Layer 6 of a small transformer language model trained on English Wikipedia (16 layers, counted from 0, width 128).
A neuron adds its activation times its output weights to the MLP's output. To switch it off is to set its activation to zero at one token and run the rest of the model.

Output weights of the MLP neurons that the questions are about. A number n stands for (n - 500) times 0.0003.
n29: 452 173 633 392 434 460 440 433 441 509 479 594 577 333 279 458 482 497 584 409 654 439 388 453 455 447 481 590 448 425 449 445 559 469 430 465 543 567 655 494 617 678 554 730 471 624 609 562 538 577 605 312 455 370 513 500 549 410 608 440 631 543 449 632 464 744 443 642 471 368 654 279 500 562 458 497 385 628 546 391 431 516 515 545 401 458 452 655 396 403 497 272 715 286 331 427 362 575 422 552 317 550 633 468 513 548 534 500 340 480 419 487 494 425 372 688 349 644 651 500 369 500 675 409 509 440 460 640
n105: 165 553 639 442 378 508 725 255 589 442 470 649 384 312 587 379 469 393 559 394 603 377 578 543 839 421 556 500 411 414 540 601 577 606 688 404 384 401 577 375 635 512 543 562 381 570 469 362 389 492 670 442 500 524 451 650 624 496 508 708 584 492 548 517 424 377 396 245 376 500 669 266 481 471 701 311 628 324 519 421 535 460 348 484 460 571 460 641 701 226 564 613 590 480 909 542 275 382 432 374 508 680 403 699 583 588 361 553 661 587 699 687 569 476 434 645 606 538 480 674 534 414 96 710 441 369 346 296
n108: 713 560 460 377 392 543 677 683 664 440 500 577 447 557 466 585 739 398 475 595 537 347 473 317 637 378 799 525 615 564 698 570 607 621 689 614 463 575 521 448 539 534 544 617 701 406 621 741 476 679 291 354 706 461 462 422 411 567 308 571 510 665 527 511 500 562 559 382 469 497 521 377 421 426 524 407 483 490 464 418 459 298 503 359 476 410 580 576 757 368 589 552 551 591 566 513 569 368 348 523 486 625 409 455 551 641 454 516 578 411 594 468 320 644 553 598 595 215 422 589 431 380 620 543 409 616 586 763
n120: 466 591 633 428 477 527 514 393 400 528 543 413 444 434 674 514 414 532 530 613 452 417 587 667 629 556 557 281 564 427 584 605 469 494 489 603 531 457 503 587 303 369 540 182 500 620 480 576 489 508 511 524 589 339 523 577 373 595 563 480 575 390 394 470 606 341 629 407 750 436 436 622 552 406 370 475 536 447 495 467 551 489 425 262 581 511 451 577 410 430 583 733 402 687 468 544 558 571 562 489 600 508 407 517 326 386 583 532 590 539 514 556 486 599 562 483 554 454 350 605 431 435 408 426 382 608 558 377
n132: 631 421 544 522 394 595 299 595 540 390 602 434 412 557 500 368 500 354 266 634 750 256 345 638 549 647 450 694 395 704 774 628 758 646 726 500 123 702 354 569 306 442 402 553 546 469 624 537 500 374 238 346 387 431 477 634 579 416 563 607 278 760 216 729 389 198 731 720 324 348 327 482 504 417 409 579 588 443 211 387 531 437 333 653 523 542 573 660 504 678 162 588 527 546 518 345 700 691 330 370 505 744 500 401 401 505 574 398 469 580 751 647 277 491 588 291 570 581 642 442 301 143 410 599 398 724 461 399
n153: 564 204 464 461 532 490 420 422 490 503 475 540 704 424 503 487 565 301 554 614 628 555 450 492 454 370 438 523 514 500 522 473 432 392 589 424 492 621 522 337 654 597 484 626 467 618 468 338 495 575 508 360 535 514 538 497 617 582 699 431 395 539 505 595 360 669 484 620 535 422 674 388 544 478 598 435 550 671 559 553 312 556 521 629 552 548 514 616 452 489 672 409 497 522 532 446 541 434 459 361 378 497 623 489 500 511 464 417 442 553 442 431 459 456 508 574 367 477 569 431 482 591 583 551 482 492 396 709
n156: 483 464 538 437 329 579 358 552 585 547 426 671 635 409 573 529 445 721 532 715 414 504 462 496 622 449 665 395 796 577 452 218 57 714 278 356 487 630 557 637 313 548 397 517 657 254 428 894 565 513 382 568 504 456 610 694 343 538 522 539 299 550 561 693 303 625 574 346 339 416 469 547 234 496 465 391 500 645 483 482 534 561 470 313 395 516 447 338 676 614 739 802 611 669 653 504 500 264 844 325 558 372 465 539 439 496 307 18 479 505 619 562 412 549 522 509 773 344 620 573 579 594 613 321 457 349 496 362
n234: 513 306 661 602 372 466 445 336 691 542 405 401 512 445 425 517 413 544 617 577 520 505 352 540 376 441 590 374 508 636 482 436 507 364 535 508 524 510 510 469 600 565 570 534 353 473 623 416 600 451 561 432 430 574 635 525 510 631 628 579 374 551 447 575 512 612 492 612 440 483 604 438 505 638 388 643 356 566 474 531 426 462 539 462 563 451 556 534 535 381 593 377 697 480 354 502 551 507 460 512 492 438 533 430 462 477 439 377 468 471 608 456 541 503 422 475 453 524 396 395 471 593 631 601 470 535 459 626
n257: 556 450 570 513 487 588 626 227 561 529 429 487 611 236 350 395 399 521 576 548 584 604 458 510 405 548 428 757 490 609 689 334 510 362 539 336 643 578 633 298 487 699 490 522 365 519 814 540 377 367 535 272 660 500 473 396 426 426 471 216 484 437 422 581 553 458 474 636 493 364 513 279 669 563 487 551 557 455 381 446 481 585 576 454 576 616 490 337 494 530 438 326 522 367 451 335 385 635 485 544 423 567 543 536 454 565 450 528 397 561 458 497 523 310 453 432 478 540 435 451 475 527 647 600 708 471 399 724
n269: 663 719 759 601 656 388 339 685 577 626 504 520 322 282 649 729 524 569 398 455 525 625 414 360 540 640 542 404 703 418 664 661 617 463 404 550 549 363 420 208 645 363 591 744 809 598 304 708 533 548 415 496 195 313 542 347 617 590 604 307 337 564 687 612 492 571 487 606 421 572 542 678 385 423 799 387 537 316 576 600 533 546 715 454 559 562 542 228 636 416 829 604 484 428 353 488 534 471 319 420 457 590 407 600 733 483 311 312 636 587 247 794 593 581 530 418 679 296 566 508 400 474 571 404 386 558 504 645
n291: 771 653 478 684 464 626 478 473 786 623 239 287 623 358 626 483 312 596 380 451 647 574 319 473 524 504 608 760 257 518 203 523 513 487 799 482 421 590 505 546 319 622 281 557 593 782 558 518 626 304 605 509 523 537 679 393 523 186 568 331 414 452 365 626 308 433 486 275 500 613 454 383 315 763 281 697 368 350 565 448 740 208 654 247 505 551 788 582 509 454 572 686 854 638 672 345 495 518 547 431 514 673 592 726 446 473 465 649 629 458 425 463 609 104 323 447 639 543 652 635 478 389 604 280 248 536 705 491
n361: 748 387 943 622 767 341 430 563 504 462 526 554 274 529 684 373 359 405 500 438 418 569 496 473 763 453 539 611 472 705 488 744 565 442 622 528 412 582 424 536 431 425 687 585 589 450 593 709 504 504 550 447 449 665 244 356 618 434 445 329 540 568 724 414 515 391 714 604 650 367 548 664 410 589 313 366 508 612 368 512 240 504 677 480 488 776 201 568 554 592 299 440 593 367 441 523 389 554 452 500 346 419 696 591 657 429 458 452 279 373 538 661 317 404 358 554 391 589 512 273 542 427 433 764 458 527 401 589
n365: 215 544 545 579 697 582 555 487 334 616 544 333 425 402 356 625 496 658 382 845 428 422 659 395 541 647 427 513 396 588 379 578 471 525 517 534 529 576 474 690 430 258 466 500 689 392 747 265 530 376 632 677 577 378 392 593 204 224 279 412 491 398 509 394 427 500 350 561 440 451 638 496 655 430 780 442 567 692 259 296 525 500 434 278 500 420 522 296 622 793 615 444 253 591 84 467 724 601 657 308 627 374 621 577 334 619 566 272 647 465 500 539 470 617 579 471 552 588 289 525 569 531 936 512 646 394 607 391
n444: 526 560 521 504 396 423 522 415 696 593 431 478 539 569 446 303 518 476 306 699 551 500 507 428 315 561 529 603 545 435 615 393 660 601 398 467 617 598 393 459 560 693 554 500 383 621 400 634 591 666 567 542 595 597 608 344 413 367 555 489 559 581 609 496 445 519 328 441 390 546 806 275 259 888 378 493 493 650 381 633 353 613 450 679 507 538 667 332 532 803 591 397 658 645 533 490 408 514 679 493 331 303 608 493 631 730 546 342 464 360 429 448 500 183 357 482 460 441 403 507 675 669 555 531 600 547 451 713
n471: 456 218 500 629 422 627 438 384 509 560 265 256 461 713 764 513 466 578 392 574 342 333 331 452 548 496 620 365 487 321 760 810 500 613 336 127 397 588 599 603 459 628 684 388 733 366 409 473 742 526 419 629 469 278 423 228 399 570 584 155 380 342 739 560 634 561 415 482 549 560 232 496 496 631 285 500 431 574 453 394 517 774 487 398 540 716 379 492 439 388 544 905 535 455 576 589 353 592 500 738 714 613 491 403 363 394 265 446 574 449 600 645 240 428 363 303 471 354 697 522 602 432 327 445 600 166 247 455
n491: 376 797 491 131 527 504 318 380 455 571 478 698 634 394 418 778 810 682 524 473 600 234 320 215 401 365 427 481 337 207 806 537 660 468 661 615 219 473 519 221 622 450 604 210 358 393 410 533 650 717 473 562 596 411 472 436 386 563 267 410 537 566 422 566 552 749 472 123 514 531 560 213 461 224 699 713 603 783 447 471 351 678 469 459 380 449 277 469 713 352 431 400 469 771 339 566 555 550 435 830 514 509 630 473 806 697 527 530 563 281 549 449 468 542 458 365 389 565 378 550 588 476 528 667 621 727 518 584

Each question names a token from some text and the token that comes next. It shows the activations a of the neurons there, in the order above. A number n stands for (n - 500) times 0.026.

Then comes g, the gradient of the next token's log-probability with respect to the MLP's output, scaled to length 1. A neuron's effect is roughly proportional to its activation times (output weights . g). A number n stands for (n - 500) times 0.00071.

" |", then " Portland"
a: 572 495 500 513 497 659 501 508 502 348 492 496 500 494 501 505
g: 671 486 636 700 368 377 503 558 710 535 433 617 678 497 245 771 853 355 787 659 440 711 324 484 438 490 486 466 488 407 370 611 518 506 469 532 383 347 485 435 505 377 508 485 515 348 561 556 467 580 372 359 469 561 349 310 407 554 599 531 523 457 651 474 501 668 243 633 555 393 358 463 470 661 472 358 476 208 547 299 371 458 475 596 555 437 666 626 576 482 357 613 371 498 444 623 500 323 701 562 406 331 416 440 434 687 469 475 356 602 516 439 806 727 453 497 390 646 487 680 412 683 535 621 404 590 479 702
Which neuron, switched off, raises the next token's probability most? n269

" Street", then "s"
a: 549 463 502 294 502 741 499 704 549 500 501 551 502 571 491 495
g: 442 327 386 574 557 270 576 513 350 576 451 550 668 447 432 566 508 174 383 441 563 493 491 558 595 620 775 377 737 589 746 659 648 567 427 483 504 741 604 579 518 596 416 313 456 526 639 269 552 491 584 554 510 520 477 512 619 635 553 475 559 409 670 462 481 639 421 395 368 218 716 582 457 470 430 450 474 442 405 598 413 354 406 386 708 557 582 703 579 611 549 478 333 379 705 617 352 827 456 468 485 602 307 500 533 642 303 728 454 482 461 531 592 357 400 535 591 373 470 678 595 665 277 549 558 358 764 623
Which two neurons, each switched off alone, lower its probability most, in order? n153, n444

" sp", then "aw"
a: 529 500 504 500 500 590 492 618 500 492 498 500 584 508 500 494
g: 410 473 436 267 488 561 283 485 594 699 525 464 386 386 575 428 315 591 747 500 408 748 518 709 424 391 565 493 472 540 561 614 489 594 534 509 478 609 656 407 558 436 556 440 621 547 407 536 568 559 503 476 548 425 487 581 727 405 615 543 522 679 675 541 472 608 549 481 447 847 424 403 693 571 538 718 617 490 505 518 591 441 478 489 240 511 290 734 643 781 440 577 534 547 477 626 466 749 473 213 706 487 691 706 319 567 509 458 531 547 602 462 455 457 598 307 545 501 390 70 433 482 454 457 674 286 689 526
Which neuron, switched off, lowers the next token's probability most? n365

" Cross", then " Road"
a: 556 499 492 484 499 727 507 647 512 488 498 498 502 500 511 512
g: 273 562 463 718 390 327 493 429 393 581 561 545 481 433 238 630 484 340 748 519 540 515 380 533 479 697 386 667 409 454 263 593 449 463 460 252 442 450 543 582 329 504 489 784 433 461 489 587 421 584 352 452 663 631 435 625 211 436 507 496 453 563 549 609 474 525 603 503 477 455 318 567 549 557 355 615 391 465 598 566 532 411 311 350 246 414 590 558 471 499 411 544 498 345 406 490 733 385 211 494 478 629 568 448 680 447 416 220 608 708 657 816 608 575 572 557 386 542 742 504 398 334 442 523 610 331 269 636
Which two neurons, each switched off alone, lower its probability most, in order? n29, n234

" Portland", then " Pir"
a: 620 510 502 393 490 577 491 607 501 432 498 510 500 525 495 496
g: 359 480 330 345 695 664 348 455 381 625 503 578 347 356 402 460 560 321 556 530 598 510 638 562 593 684 488 568 599 566 367 657 577 588 374 400 506 402 466 497 215 343 392 553 230 653 320 452 482 674 541 542 679 727 692 476 571 661 471 520 430 540 367 465 511 330 584 514 437 568 367 601 543 530 416 410 430 458 352 494 455 557 418 445 565 570 439 332 332 661 507 392 386 305 277 344 633 272 478 476 365 625 542 457 299 435 364 830 557 485 396 441 517 573 202 575 370 518 291 476 738 563 566 630 723 537 754 377
Which neuron, switched off, lowers the next token's probability most? n269

",", then " Maryland"
a: 524 508 496 485 504 735 457 543 633 501 484 525 498 497 499 500
g: 386 605 407 669 405 596 722 357 556 533 524 326 538 572 437 486 511 511 800 437 528 463 297 577 545 672 425 402 513 260 684 511 540 467 490 318 518 267 448 478 616 247 678 450 318 608 374 541 508 682 441 690 461 709 584 474 747 458 607 546 460 486 622 350 430 575 453 453 620 529 583 297 669 366 586 583 360 349 561 114 578 384 492 581 532 515 255 724 568 478 330 593 531 479 664 501 319 647 526 537 527 339 328 542 454 439 595 597 231 340 461 438 438 356 543 494 470 523 618 314 445 557 443 821 440 514 355 510
Which neuron, switched off, lowers the next token's probability most? n156

" North", then "bo"
a: 624 503 501 486 502 642 502 546 502 503 467 417 502 559 495 507
g: 567 547 421 453 274 423 517 471 675 516 387 545 512 548 416 533 440 467 355 418 519 596 519 441 202 518 359 448 422 455 401 504 364 672 366 301 536 385 726 368 385 590 610 448 459 628 487 614 319 326 496 411 360 472 369 469 276 526 494 484 659 608 687 435 491 553 342 316 701 431 611 542 686 572 172 439 550 370 552 504 549 379 397 465 539 563 776 555 465 666 507 317 412 318 393 617 629 230 412 464 435 651 660 459 545 636 264 623 683 508 552 466 720 534 304 738 651 421 468 660 651 301 222 546 485 575 604 603
Which two neurons, each switched off alone, lower its probability most, in order? n361, n444

"R", then "ains"
a: 536 495 389 438 493 562 497 582 507 551 501 490 499 495 499 500
g: 592 426 669 484 622 368 628 574 474 395 612 456 593 514 503 577 688 334 448 578 510 298 452 446 832 417 492 403 812 580 603 376 582 384 283 424 516 409 656 578 456 560 569 269 640 545 550 411 536 473 381 235 714 387 498 641 368 305 669 615 540 417 732 455 615 386 525 709 589 235 666 304 382 501 636 377 515 603 224 665 608 446 600 439 482 600 539 371 559 476 532 488 393 448 500 664 584 634 592 550 463 433 583 617 508 493 435 685 468 647 549 446 191 359 646 347 598 585 391 360 403 697 507 644 547 412 315 409
Which neuron, switched off, raises the next token's probability most? n108

".", then " Their"
a: 513 503 499 498 508 557 494 518 542 506 505 497 496 496 508 498
g: 182 572 416 445 569 502 519 196 631 771 422 263 511 403 525 525 442 405 466 613 562 352 624 483 575 468 492 522 506 492 271 386 517 363 621 488 505 418 692 422 408 367 609 454 358 399 682 719 269 326 600 526 380 394 636 493 554 565 537 443 606 420 572 403 451 550 604 432 160 460 534 405 447 522 383 470 517 570 384 586 494 394 434 579 285 506 544 578 413 586 494 483 484 384 332 616 666 385 690 559 516 782 593 691 596 652 501 579 405 204 429 609 432 310 381 453 355 260 80 506 595 414 390 442 478 429 438 484
Which neuron, switched off, lowers the next token's probability most? n257

" to", then " chart"
a: 493 484 497 511 517 443 498 502 502 501 309 495 486 477 485 502
g: 199 476 687 703 406 575 405 382 528 294 587 569 608 588 650 614 401 763 470 531 475 464 453 482 511 727 432 437 550 439 423 523 517 449 541 458 541 596 561 466 521 668 549 615 642 298 453 362 261 468 525 321 676 638 379 379 401 595 554 387 397 532 314 331 516 641 335 547 343 528 355 578 411 450 437 546 646 298 673 502 377 603 356 581 461 472 502 457 634 468 397 622 450 265 613 677 493 364 304 408 246 358 544 213 760 410 448 457 370 608 798 394 470 633 445 554 306 551 508 583 520 422 163 552 607 559 452 387
Which neuron, switched off, lowers the next token's probability most? n291

" released", then " their"
a: 497 507 488 455 569 501 490 506 512 503 499 506 501 497 465 506
g: 270 596 637 407 644 723 234 366 509 568 438 574 478 274 431 278 296 439 547 443 792 466 332 534 548 586 558 512 326 477 587 424 607 358 532 361 504 574 558 759 386 489 472 373 550 378 430 592 258 535 521 515 405 371 693 476 555 410 427 483 246 295 553 561 531 373 697 344 336 528 545 453 421 535 325 449 607 563 399 681 533 387 310 432 621 529 618 496 519 722 463 577 374 403 532 481 656 495 786 418 540 601 564 624 619 472 504 395 412 361 684 508 644 581 436 667 368 565 220 354 422 191 465 461 596 324 401 437
Which neuron, switched off, lowers the next token's probability most? n132

"28", then "°"
a: 664 500 492 337 493 959 500 623 681 496 500 501 481 570 496 499
g: 250 379 588 445 425 316 529 490 429 571 264 604 539 613 534 503 632 619 594 303 429 520 516 716 656 675 642 388 412 340 363 617 550 535 292 489 520 506 546 439 614 585 433 385 494 376 576 601 495 786 545 386 746 470 512 355 373 664 332 735 562 382 572 596 350 468 505 344 393 456 708 428 524 431 638 493 333 572 369 501 591 742 408 518 359 683 492 305 661 378 413 448 442 408 745 806 356 423 633 314 486 605 583 310 570 405 481 412 380 662 411 461 308 423 246 482 482 725 420 577 617 471 570 621 670 472 410 549
Which neuron, switched off, lowers the next token's probability most? n29

" |", then " 14"
a: 596 502 497 512 493 651 498 622 502 487 503 518 509 693 499 496
g: 624 619 500 565 354 582 557 417 806 478 514 254 414 605 551 447 427 160 466 457 311 662 527 574 387 377 496 478 458 475 464 311 461 629 548 329 355 507 634 276 439 465 709 565 616 570 718 424 749 481 564 640 504 665 412 438 522 482 273 436 453 424 589 477 645 414 576 580 350 596 534 521 533 378 567 470 395 554 490 695 332 473 552 445 566 626 331 297 496 558 725 562 497 610 503 264 348 819 547 694 584 575 634 594 634 467 486 324 642 428 629 375 463 507 549 679 865 469 487 292 635 515 591 307 361 451 536 463
Which neuron, switched off, raises the next token's probability most? n29

" three", then " on"
a: 488 503 504 476 503 544 497 543 498 500 494 501 503 539 387 501
g: 440 448 455 589 600 476 627 459 536 418 353 622 689 451 412 497 581 488 258 339 403 469 478 584 529 564 304 578 529 386 369 629 537 343 558 333 466 730 213 396 350 462 597 596 518 495 544 755 304 818 330 585 663 497 490 655 605 519 572 376 622 499 463 163 546 539 521 660 595 641 528 680 579 434 554 396 390 355 346 281 390 490 226 384 529 509 584 470 732 844 415 489 561 378 684 556 556 559 454 491 377 412 615 703 353 505 451 429 511 622 363 312 468 482 452 453 493 640 275 499 419 261 550 513 404 616 509 657
Which neuron, switched off, lowers the next token's probability most? n471

" |", then " 60"
a: 507 503 501 472 498 830 499 665 497 486 442 614 491 531 496 502
g: 492 504 703 605 435 588 735 562 353 612 674 670 494 602 425 628 392 536 432 379 549 406 500 483 455 541 455 574 610 491 642 525 539 663 602 501 584 650 636 489 302 642 364 632 428 245 520 503 501 444 462 298 340 656 275 581 412 559 472 593 536 662 888 528 299 527 276 457 774 425 500 670 400 377 524 665 670 500 578 408 615 508 602 544 405 549 653 425 437 583 388 593 539 324 623 687 503 102 341 504 558 544 287 611 710 485 554 381 417 426 631 552 382 520 428 532 469 377 702 494 377 419 357 710 527 499 680 658
Which neuron, switched off, lowers the next token's probability most? n361

" very", then " limited"
a: 504 498 488 506 488 503 495 500 497 498 500 499 449 519 500 516
g: 483 613 612 654 634 488 812 418 600 453 317 391 442 580 466 512 485 73 723 729 546 490 444 589 660 504 433 446 389 478 544 491 417 531 395 360 523 408 520 586 612 602 701 635 505 317 567 563 364 440 471 441 442 659 703 395 605 529 503 605 679 540 612 366 777 456 570 646 419 451 509 523 370 317 559 733 684 496 842 687 566 355 594 586 575 495 473 417 120 469 453 598 513 672 468 614 551 601 406 529 386 588 474 529 374 448 566 439 579 414 438 590 439 737 600 520 519 324 404 396 460 677 353 596 726 369 467 587
Which neuron, switched off, lowers the next token's probability most? n365

"ed", then " This"
a: 504 496 494 513 493 518 501 520 607 509 500 539 499 500 502 501
g: 502 824 703 285 599 681 458 533 619 461 331 278 514 377 635 477 424 470 397 537 670 509 666 365 423 625 626 567 450 378 442 712 679 502 614 227 576 551 276 366 597 524 672 508 406 584 738 696 576 484 557 541 514 530 543 535 779 604 657 336 387 522 495 324 428 460 598 446 281 526 698 314 590 685 575 378 624 556 474 453 654 272 468 431 578 381 521 589 446 455 325 645 385 461 625 610 548 637 441 504 427 486 592 482 454 594 460 624 678 476 742 258 689 390 242 446 379 469 567 329 368 503 622 584 515 411 559 541
Which neuron, switched off, lowers the next token's probability most? n257

" |", then "\n"
a: 520 502 501 486 510 594 502 511 483 500 511 500 498 488 499 501
g: 470 361 277 594 535 389 498 679 552 545 433 481 291 636 523 296 852 582 431 431 466 696 435 647 372 344 486 272 596 574 526 350 306 485 575 315 732 490 341 644 595 504 435 502 635 321 560 477 377 393 382 713 547 350 306 550 532 443 703 600 488 415 670 599 605 683 384 577 492 420 508 587 538 418 456 474 361 394 464 316 556 780 180 332 269 583 569 475 699 536 585 467 430 570 354 665 424 604 643 443 508 452 474 594 516 600 359 647 479 569 521 476 486 550 515 615 414 576 319 713 543 694 526 431 716 637 308 573
Which neuron, switched off, raises the next token's probability most? n291

"|", then " Con"
a: 498 499 483 497 542 502 496 552 494 457 500 503 507 493 508 500
g: 397 440 521 536 614 435 501 545 359 435 504 433 553 438 472 688 448 400 514 767 594 416 480 225 396 395 705 517 378 549 157 435 619 421 475 342 282 128 265 459 672 548 526 440 325 595 439 485 628 477 565 549 707 609 602 628 431 402 381 534 590 299 444 439 735 321 569 520 482 467 429 575 268 456 664 425 819 469 413 583 423 694 747 657 294 461 493 489 235 476 552 417 617 383 667 451 684 489 562 639 548 672 471 599 381 549 543 521 561 531 584 293 493 525 373 568 402 487 607 459 561 434 641 503 611 597 373 313
Which neuron, switched off, lowers the next token's probability most? n269

"ville", then " Pre"
a: 492 368 514 487 500 548 469 500 537 501 488 634 495 509 493 494
g: 421 486 598 369 717 448 563 519 556 325 617 463 535 366 366 471 523 544 509 647 431 340 716 422 472 740 699 447 529 274 449 550 597 459 562 352 570 700 439 678 504 547 528 545 231 782 562 397 441 622 530 773 634 483 669 384 588 490 411 455 630 513 591 594 486 406 673 635 564 626 494 671 471 409 422 523 436 643 347 555 392 276 369 469 503 599 684 635 381 779 332 444 473 448 635 742 401 373 363 326 358 199 618 608 471 586 585 411 500 704 527 705 596 532 539 618 504 588 488 327 523 383 657 547 488 176 470 493
Which neuron, switched off, lowers the next token's probability most? n361

" highest", then " ranking"
a: 501 499 531 504 500 520 500 492 503 498 499 497 495 505 510 469
g: 350 626 549 446 534 605 344 381 358 669 467 550 448 423 468 744 156 397 783 767 582 476 726 516 588 284 573 631 642 458 610 411 406 306 525 636 530 480 616 594 727 513 343 519 535 501 273 342 469 516 398 516 585 411 683 621 767 369 482 492 407 448 505 778 576 515 710 355 350 381 538 573 431 344 601 859 567 287 557 513 466 665 519 413 621 511 462 575 379 347 496 406 388 535 508 642 647 250 485 463 599 523 520 487 535 522 640 563 365 687 453 563 660 370 464 542 499 343 658 461 482 335 586 464 551 646 541 488
Which neuron, switched off, lowers the next token's probability most? n153

" Tra", then "vel"
a: 521 499 494 295 492 509 503 502 500 489 506 500 453 524 501 500
g: 720 660 639 401 570 482 463 469 442 349 568 408 524 460 358 384 449 531 735 429 421 527 487 564 414 308 508 306 589 590 366 313 361 460 595 756 568 838 577 429 676 665 230 452 545 683 566 290 501 459 456 572 591 776 662 755 699 530 524 438 320 625 597 655 523 459 472 553 528 211 437 425 447 379 496 270 337 491 717 413 538 527 238 462 416 512 260 547 479 430 480 563 601 335 487 561 299 354 597 419 461 382 583 595 549 608 512 547 455 654 585 446 424 385 439 284 581 310 554 590 482 447 381 582 415 395 701 400
Which neuron, switched off, lowers the next token's probability most? n365

" |", then " 16"
a: 598 499 504 429 513 740 496 683 506 501 503 544 494 598 501 495
g: 460 417 607 609 373 435 760 392 490 294 457 226 372 506 627 515 378 147 381 427 629 412 563 622 370 417 435 559 592 484 228 472 625 681 602 528 261 673 503 413 271 578 604 625 435 753 503 557 574 404 693 526 508 587 619 569 199 473 323 499 421 498 535 493 715 420 544 676 480 398 580 441 599 521 534 526 604 531 608 461 575 437 189 423 652 480 696 554 503 577 532 437 490 408 483 455 379 446 361 708 440 463 489 330 691 436 257 371 557 537 534 379 350 660 325 582 546 420 372 517 247 558 502 341 535 421 743 476
Which neuron, switched off, lowers the next token's probability most? n234

" one", then " single"
a: 495 492 502 472 491 652 501 563 490 499 503 494 507 525 496 473
g: 466 514 594 536 503 263 496 672 538 689 456 476 311 584 646 636 469 324 467 421 599 677 776 615 852 472 277 605 300 649 308 715 603 608 553 662 876 474 601 541 495 605 495 556 529 589 499 461 151 591 541 370 544 370 400 557 355 742 536 538 517 487 505 499 521 453 662 589 479 407 463 657 479 459 470 602 431 395 427 569 666 512 686 344 512 666 471 547 473 612 491 596 524 581 502 360 474 491 634 409 344 496 451 498 450 541 538 315 741 611 326 458 398 387 312 423 505 604 584 496 472 796 373 484 408 446 349 774
Which neuron, switched off, lowers the next token's probability most? n491

" |", then " 2"
a: 576 502 472 490 510 698 504 658 533 497 487 522 508 528 501 499
g: 439 558 303 290 528 687 394 555 381 617 632 572 427 465 553 682 259 340 360 547 448 631 542 617 610 331 561 681 357 583 485 608 559 479 480 659 319 605 679 437 371 365 685 390 411 577 583 299 472 535 728 254 413 586 800 484 588 618 313 480 460 385 287 447 676 482 463 475 432 640 682 351 334 682 635 597 393 458 315 621 446 504 630 647 775 372 461 597 446 401 412 481 488 691 565 401 321 673 445 386 667 716 551 394 301 491 499 567 470 603 426 545 473 443 562 445 614 506 465 392 531 255 636 457 620 607 519 720
Which neuron, switched off, lowers the next token's probability most? n153

" Japanese", then "-"
a: 509 458 499 439 499 775 504 519 504 497 511 508 516 598 500 502
g: 541 358 449 652 749 435 483 690 726 538 473 469 396 290 470 547 807 543 502 332 455 505 516 624 352 430 396 391 450 700 372 444 416 364 385 478 561 534 438 458 417 465 416 435 459 296 501 488 610 525 373 458 309 582 678 537 134 451 557 565 507 341 524 557 479 663 440 460 787 570 358 532 590 277 402 430 215 485 470 527 611 510 608 299 318 570 436 331 514 583 446 435 476 586 354 415 786 441 538 568 507 494 514 504 457 483 562 459 264 358 448 811 242 653 726 597 556 419 473 538 454 687 694 461 586 699 653 393
Which neuron, switched off, lowers the next token's probability most? n105

" MD", then " 7"
a: 658 500 500 453 500 817 497 730 496 495 504 466 499 559 500 566
g: 417 460 586 489 540 806 673 384 334 501 538 552 411 516 363 672 392 395 295 517 439 670 503 579 431 322 341 558 417 568 413 429 553 446 449 472 264 679 804 376 448 340 457 708 514 606 550 397 667 210 479 207 340 379 511 606 464 546 407 441 314 480 512 508 460 367 394 577 414 420 337 374 467 462 437 592 375 431 634 558 672 530 610 530 708 454 584 524 143 620 372 447 432 409 538 410 356 320 431 684 501 614 597 576 451 626 446 269 595 536 493 710 538 475 594 548 740 319 547 705 580 308 519 328 450 354 592 382
Which neuron, switched off, raises the next token's probability most? n491

",", then " titled"
a: 500 509 491 414 511 677 499 517 494 501 505 495 496 501 507 498
g: 462 580 532 421 408 658 656 379 339 416 352 316 630 532 363 730 436 558 515 442 527 663 483 627 646 623 626 609 634 476 612 686 498 506 448 367 646 521 373 393 610 400 701 487 643 502 211 531 516 602 305 504 727 518 475 771 514 453 516 437 308 699 447 391 523 518 369 646 601 605 592 571 555 606 395 837 366 427 595 489 334 527 485 675 590 512 300 449 772 782 620 515 252 519 684 427 558 422 450 518 469 511 703 550 535 594 495 560 543 526 522 515 615 386 631 316 329 731 415 349 430 223 470 509 498 315 534 368
Which neuron, switched off, lowers the next token's probability most? n153

"22", then "2"
a: 718 504 486 357 497 839 503 645 656 497 500 503 379 537 500 498
g: 444 322 526 528 655 370 643 556 458 722 562 515 435 557 471 448 291 253 498 641 482 557 736 405 380 631 259 505 676 644 404 586 641 545 546 667 319 358 731 362 401 520 430 536 452 513 563 355 446 460 530 421 635 263 372 284 355 598 367 547 331 598 511 641 712 634 430 478 648 486 515 524 514 609 564 543 412 492 200 451 529 583 818 611 432 472 450 308 496 306 532 248 113 572 596 486 601 624 411 480 412 677 501 539 545 502 428 535 356 497 613 645 598 589 655 594 605 546 529 240 476 489 706 490 461 376 523 623
Which neuron, switched off, raises the next token's probability most? n365

" |", then " P"
a: 496 506 493 517 500 554 500 566 496 508 503 501 500 511 503 505
g: 648 636 665 679 339 463 332 460 400 388 423 480 424 607 572 572 538 351 457 510 470 412 616 593 661 589 548 771 517 461 229 494 339 643 456 470 368 515 129 452 449 483 505 465 526 520 346 503 567 763 654 445 533 462 633 544 460 485 481 640 433 414 526 405 529 632 506 356 570 557 490 664 582 449 539 392 677 585 458 601 536 446 407 489 552 349 337 897 683 775 242 564 614 513 393 461 573 344 571 592 565 461 483 347 702 566 834 546 537 283 460 541 668 339 747 396 515 376 527 605 385 572 460 522 652 747 540 404
Which neuron, switched off, raises the next token's probability most? n234

"22", then "."
a: 665 500 350 507 488 569 487 500 497 492 500 508 505 503 494 502
g: 622 317 494 528 524 606 577 660 686 416 614 459 642 482 628 517 568 563 602 538 628 600 508 448 527 495 564 700 334 652 547 488 584 552 462 563 455 432 443 526 636 495 417 530 763 409 324 558 506 169 652 567 483 414 534 480 570 494 381 390 364 546 786 438 364 594 641 403 705 514 418 411 603 414 422 456 598 525 343 550 680 861 405 392 299 689 424 650 642 436 715 345 310 604 495 636 572 493 399 692 657 349 83 490 431 432 433 548 545 385 626 472 575 559 752 529 367 462 422 473 578 313 502 460 531 321 574 226
Which neuron, switched off, raises the next token's probability most? n29

" NC", then "T"
a: 540 496 499 505 499 663 495 690 512 463 501 503 495 496 505 502
g: 440 380 463 574 486 631 492 581 405 558 785 574 561 356 661 515 403 615 616 588 560 649 608 297 214 710 567 412 727 484 307 426 504 531 681 467 643 444 389 596 743 509 607 564 709 571 508 588 444 491 562 797 464 379 550 444 516 486 690 455 525 622 529 411 571 404 490 377 368 503 486 422 665 763 681 656 547 550 502 386 474 224 545 472 575 451 417 701 750 641 461 500 555 236 460 647 587 675 480 403 507 544 396 378 404 700 399 546 582 719 460 218 629 377 384 686 478 534 411 511 467 488 470 806 431 597 647 583
Which neuron, switched off, lowers the next token's probability most? n234